Layer 5 of a small transformer language model trained on English Wikipedia (11 layers, counted from 0, width 64). Numbers have three digits each and are written without spaces.
A neuron's activation on a vector x is GELU(gate . x) times (in . x), where the dot is the dot product.
The model reads these tokens: " and" " select" " an" " invest" "or" " from" " the" " private" " sector" "," " who" " would" " invest" " equ" "ity" " and" " arr" "ange" " further" " deb" "t" " and" " equ" "ity" " fin" "anc" "ing"

The vector x that enters this layer's MLP at each token. A number n stands for (n - 500) times 0.0062.
0 " and": 449474747698473658552592551558594158565589568499375674554569479399511733550417548506604511472588298529530376491503561575603512547485633550549410594531504552430591508752395491680476370340481394
1 " select": 440468751733465630626614561551362202521575406603313636602646483333533493444429494488684528419548527475433319560531546463447572814442489772571465611674480522510618638714620572548513661365431600
2 " an": 541453365697514614561703604557402101562495577414477710596757533366615414580557422566595537606574402507421381560579546563491608664463381689660428474507371649515545497702610539527443402497391542
3 " invest": 507469543736629582561644453571591311551527545607269662700618491369429464581538449539819550395647478555555441672446602590448551934492360862540495544585505530542626702683683557585492606569351575
4 "or": 502453501735494561636598476475802274510433546564407744623508554265485393592501395632782561519727328548539359556506459604572531779620493641465190614514515545339557611698412627514548365530449550
5 " from": 389480570690563559515544614478626086548570469456471716566514421410569468553546506384635557549682328452472356492650550500553546360554499591424503467506567531442622575736513540669504488606400488
6 " the": 555509576671469530493657582543552049569557603442411734478684403374604380555413442470545513630673370469407387553572486612489546365527368499514463528415421655542600513710556504562508388583516500
7 " private": 575514656599608584534695577624589152622505474493256724692578470445560385615533461493655585460588423413633393456564573637386504915554405749510420455520399460571543556721640557589485567558490541
8 " sector": 636549685636524514565710615626614275566530519420403810804542360384496501628594419585567569311651532466464478651371616627488556871418519853448288483484530438476561571690728551685539607547345596
9 ",": 594480586647495447542601672493581131488528545397389803595546525323475794613502438587566550407738342491431469539505430595430518539481636593561628523551478397431515482734300464591503480528367478
10 " who": 626381689665481629477488593498530169590543557601553739562574459384548606673544522357567431378644426505439367736460534619546525735527414665665579601466546619341338617717424446703439269499455467
11 " would": 380293545649597726562414726556537229498532602627514743669485476575614600659590608396734489555668428568283379686533604612614517689502455477686562537543694519328426613731636497584468472667383523
12 " invest": 447358698676670672531480470497358337468546504671278768685562452373412549595498531463962563394665540537257364663404598594442516831457391640558653544629485537556640748705613532599528639635509587
13 " equ": 402298788659674713511550664577348381463545374334330767753511588580465382561575576558554572538637476538505356656686583582427523928415490549744661558723406597712530703692632500433507504601511551
14 "ity": 410409592655533549585585649674457432372477433574443904877474486324598527530474508682953512326740400591278430520545626636556527801371553409567359365569459589455613506707412533563567541621517524
15 " and": 417347711623552574496514547521569098616542482436449791628421488301565556592387560573665485456686411580397420437523453557537554561524441540566713645549543594491531544740196414607486440490531524
16 " arr": 589332655645525565521530507365370312379576452381351747641543633544563359559595516562401530482611328557477305768574394542459517971499342453723718469546465518736598701712635525464533451612369560
17 "ange": 475414585609477503446502466560566393221556512620432926587558586350526502543456414715828611448601424373364505669398455485439525945352360405562719543561478560657522686726316498576554419646468655
18 " further": 496406557620486685525556644584549114490511452450434823723451515470607430555613503596572562457654420515368371497434591701540557923479515548559673511513488633444409516693460530582545479624550588
19 " deb": 361349503659562542571460555452600351289508501471407644706540542562468335611532503541739498496751456492410380858501535652449518968542505688625617502539522405662336805697526435570542509716530558
20 "t": 351434534626621568555417529499502224502448494570415901665439469366552392635441425669758484423687324455339360620515408669451586812479671493565341639521543613507578505720460502480566514533485691
21 " and": 396350714594537564496509539502574074593541506415453809593416498318577533591401566580628483437704407580402419443527449566526540568528498563568734668507549564507504531735229416583484425470510550
22 " equ": 385322780621709684488610663583302379469523383305325734743458598573522343517563597525521557518675463548611360667713580576425532979413466620728613561673422555741480690686626497397477513574507560
23 "ity": 430430616612538497561652631692432387389447429562454897909444486325667506522440504631940490305791435614379461535588633640552530842346510448547360383522468563467574500696429529522553545561520556
24 " fin": 274437546651683576518596578621384341338612372254261797770475485473433350543421545535593474349649538311456307756463365472406580940438575775680570506580465379538511622672545471441452328633634598
25 "anc": 178334561714561497422437765545408469477506458417278897825459591401605574465516500640633483358736393509442381655465396645420589813378557657660616746496477592576493640642486480485598663598435620
26 "ing": 347384579647548525511510588475469176462504472475365857618408524317694465559473511592713623456814401477406368519620384515481574762441587635446394548438546593422572580695563554498578524482530688

Each question shows the input weights of one neuron of the MLP. A number n stands for (n - 500) times 0.0019.

n232 gate: 488486373551518457556561373483694439736599479415425541581673413509488523411506555488373433375515505555455492500791607458494369387412644481457670576459577281441488506513355339602539552509353479
n232 in: 557443448447427574264417682363253497577492585455527439488457368463549696613435481282574557541481510443582438452371533535680505375578476362568433416671609523359428439503568572484477569611423479
On which token does it fire most, and how strongly? 5 " from", at about 0.67

n127 gate: 632557218490532412544554549589509479597534533449613363518413550401340589449413445512344509465476463578671594556641394553351624495560429398368506520415568526335390472559458556459730470566329636
n127 in: 577554445583549519490336609590430685548421513651414739613476447431536398395426503529177665556578607517487626575606588497510405449389613435477636673546355388484458497612305497448513395588382315
On which three tokens does it fire most, strongest first? 9 ",", 3 " invest", 7 " private"

n75 gate: 500391313493439550551542390663529478372363574547457492478582429522642752562314474566511494491433535531322478254647478549704459572425537587539418582458661369312611462441410456469506465591343497
n75 in: 556571611582412488371565559414426432452483463382520331438486491269518473476602674419603356329465497587479364514448610485574555481116315585366374479448421558543416625473447526494580475356580448
On which token does it fire most? 23 "ity"

n222 gate: 496504431359581568471651475374551615615521333466407277582568366624515568639354328493596558589413708451400425369474382556683397480202474336450613474419518331584453662436436634616740417300733530
n222 in: 526413265348457375412465444573348510490483547676560550446560688647472402514383497518564560403685431577543730392622615457496745549599591676598376567521376299435486243538657702487518323581326428
On which token does it fire most, and how strongly? 15 " and", at about 0.29

n200 gate: 572480515714456175424483591454491489451539565425522627405413580373506643394356547552566323482457427521518565546594579405440519559587628561644387602529466609654497393559374424481547388521617435
n200 in: 372524462450428419431399391519267562503599432460495534444464559509395514359372450547539500391530584489551294518394341486429651525623466620396366467464436506476301636600608588503638546402601444
On which three tokens does it fire most, strongest first? 25 "anc", 24 " fin", 26 "ing"

n204 gate: 597434436625514618400563576563633642394506476400462297599481531564251213556441633447484473374514731403520367429388560599572576555510459567563461456507653551806647597355507448409531601364513527
n204 in: 772561456471546616309603380534500531538618578356490305468451383404210391411557516483523403348535401504599275629327471667586497481698482516820547423266470475594424436568507423578514464543613627
Its two highest activations, in order, are on tokens 24 " fin", 19 " deb"

n17 gate: 453355429559429626635414503322300695430537608643485458375536556531487437601427500439527487484366720723602445443392571385586579491340378404401491477367481552277568372457450385570464564704335441
n17 in: 312419489536634605500302504390377426472462558596619525280483646431453278560437480479449125533473584622628384507387399335735529645496306438461458525222577514342439427433500666433526687660429391
Its two highest activations, in order, are on tokens 14 "ity", 23 "ity"

n12 gate: 473400423343477540378583509437665521497523473437497464342571432596506414497389508616602526264266390518435552427577677565351582567394643487431480442529483632458430582629608393497565391418646586
n12 in: 472366426511313450599444484582618393315435325472625528678550552526481423439434591476454511448502511422440439318508615519561483641584538420535409672486550633510436622564445588508462452709463448
Its two highest activations, in order, are on tokens 18 " further", 17 "ange"

n4 gate: 716556560642481547681353668516497574372457258700563450497411484733389434484389620503380563802416607395455551459445553461588564427609438434644352538462472407558418454559457390479526388395450413
n4 in: 431454461373376396783480598480343449579439578617582433551675466316691582526538450440440586341635318607544641552290577544517521350497388551368523333383477385317537429420603667622592538590595578
On which three tokens does it fire most, strongest first? 13 " equ", 22 " equ", 16 " arr"

n60 gate: 527395365606667320637491503672519384572514589476530492625538453370631560446470571520544477473466498485453521592689497402679572366310607555474618587559712609637602508474488483601320539382454426
n60 in: 611418463546588242584483386617330432674618453464508566645571527263584440523491486445568396565438512653580505492482403441402392447272556579511624465552719497517622360487515461535450551374486529
On which token does it fire most, and how strongly? 15 " and", at about 2.7

n186 gate: 348617457489245607469571715193500605463507538602510314420641395573527480517493545554481554472313428620768574532628629371381460638528448534372527483448606614628575632436465460353430393695675469
n186 in: 631236622465582274362443458728525361659377355301515574539551586447589477515631420282544673676624497484430337393293492681551409397556587535793354635337392516370400478626353511652457568316652347
On which token does it fire most? 17 "ange"

n94 gate: 566531377539506403526520440601503584658336557669362625566667399745623497503605343605301404604456463485640581432621570473455577436497542482627559427415358429567532571423355559489488460491397393
n94 in: 439547441321528555562628541273617541458505486320585502572463534231379472563419468578516587363614505509348470565423444520463467474625560431350579401557590560503430432622628595392500579608514646
Its two highest activations, in order, are on tokens 0 " and", 10 " who"

n216 gate: 457411533485387569570472272382204468559619539536284509525691507590630448614641477427387675550416423311418554487436460579460298552656557490385517419228725532706619544280638500553461357489497518
n216 in: 433677579288448684657503282470216558463533472331426557444490326340411426617581410602352683483463503532389377456427557517497317578454524485369447336500440335510405559410718500420677422334379490
On which token does it fire most, and how strongly? 16 " arr", at about 1.6

n31 gate: 389433548676540452536358204545360627310459557682348566614521607549559445571332565493590568683514643442330588506527387517359339461402380577442316641487427490576657551381422620537617463466465530
n31 in: 368377457632421488481454211661527497383358519413455571503444615667588506574639562360435438532513474438401523367700441490455483540562689698444558349651470579551613539397526506441424229533448373
On which token does it fire most? 24 " fin"

n201 gate: 485643580479452539596556633575389518397633563520444468604323555572412406525483569464417562503558564407514764539314600503595461440442598355508440492585341449717480481522512546674397541441414451
n201 in: 671385391516544497503435396465517429586358486503637557442717397471508586425635485440474600467455532562478348376647423595327401548590564539513476492423534494303429495604449410459616486656484639
On which token does it fire most, and how strongly? 8 " sector", at about 0.18

n135 gate: 689760486511747523575513463510631448403293386419555500660586229395398416580539574280555497503455652599715387358593329535535565575437451291524507377366625424376524484491328431529618461496497465
n135 in: 584644519479511648338515598522559467467578399382476397677614199276715435337644507254650423350476503500440457582751673474417577554320538450449679459166690496567537639376489472369350508527583541
On which token does it fire most? 23 "ity"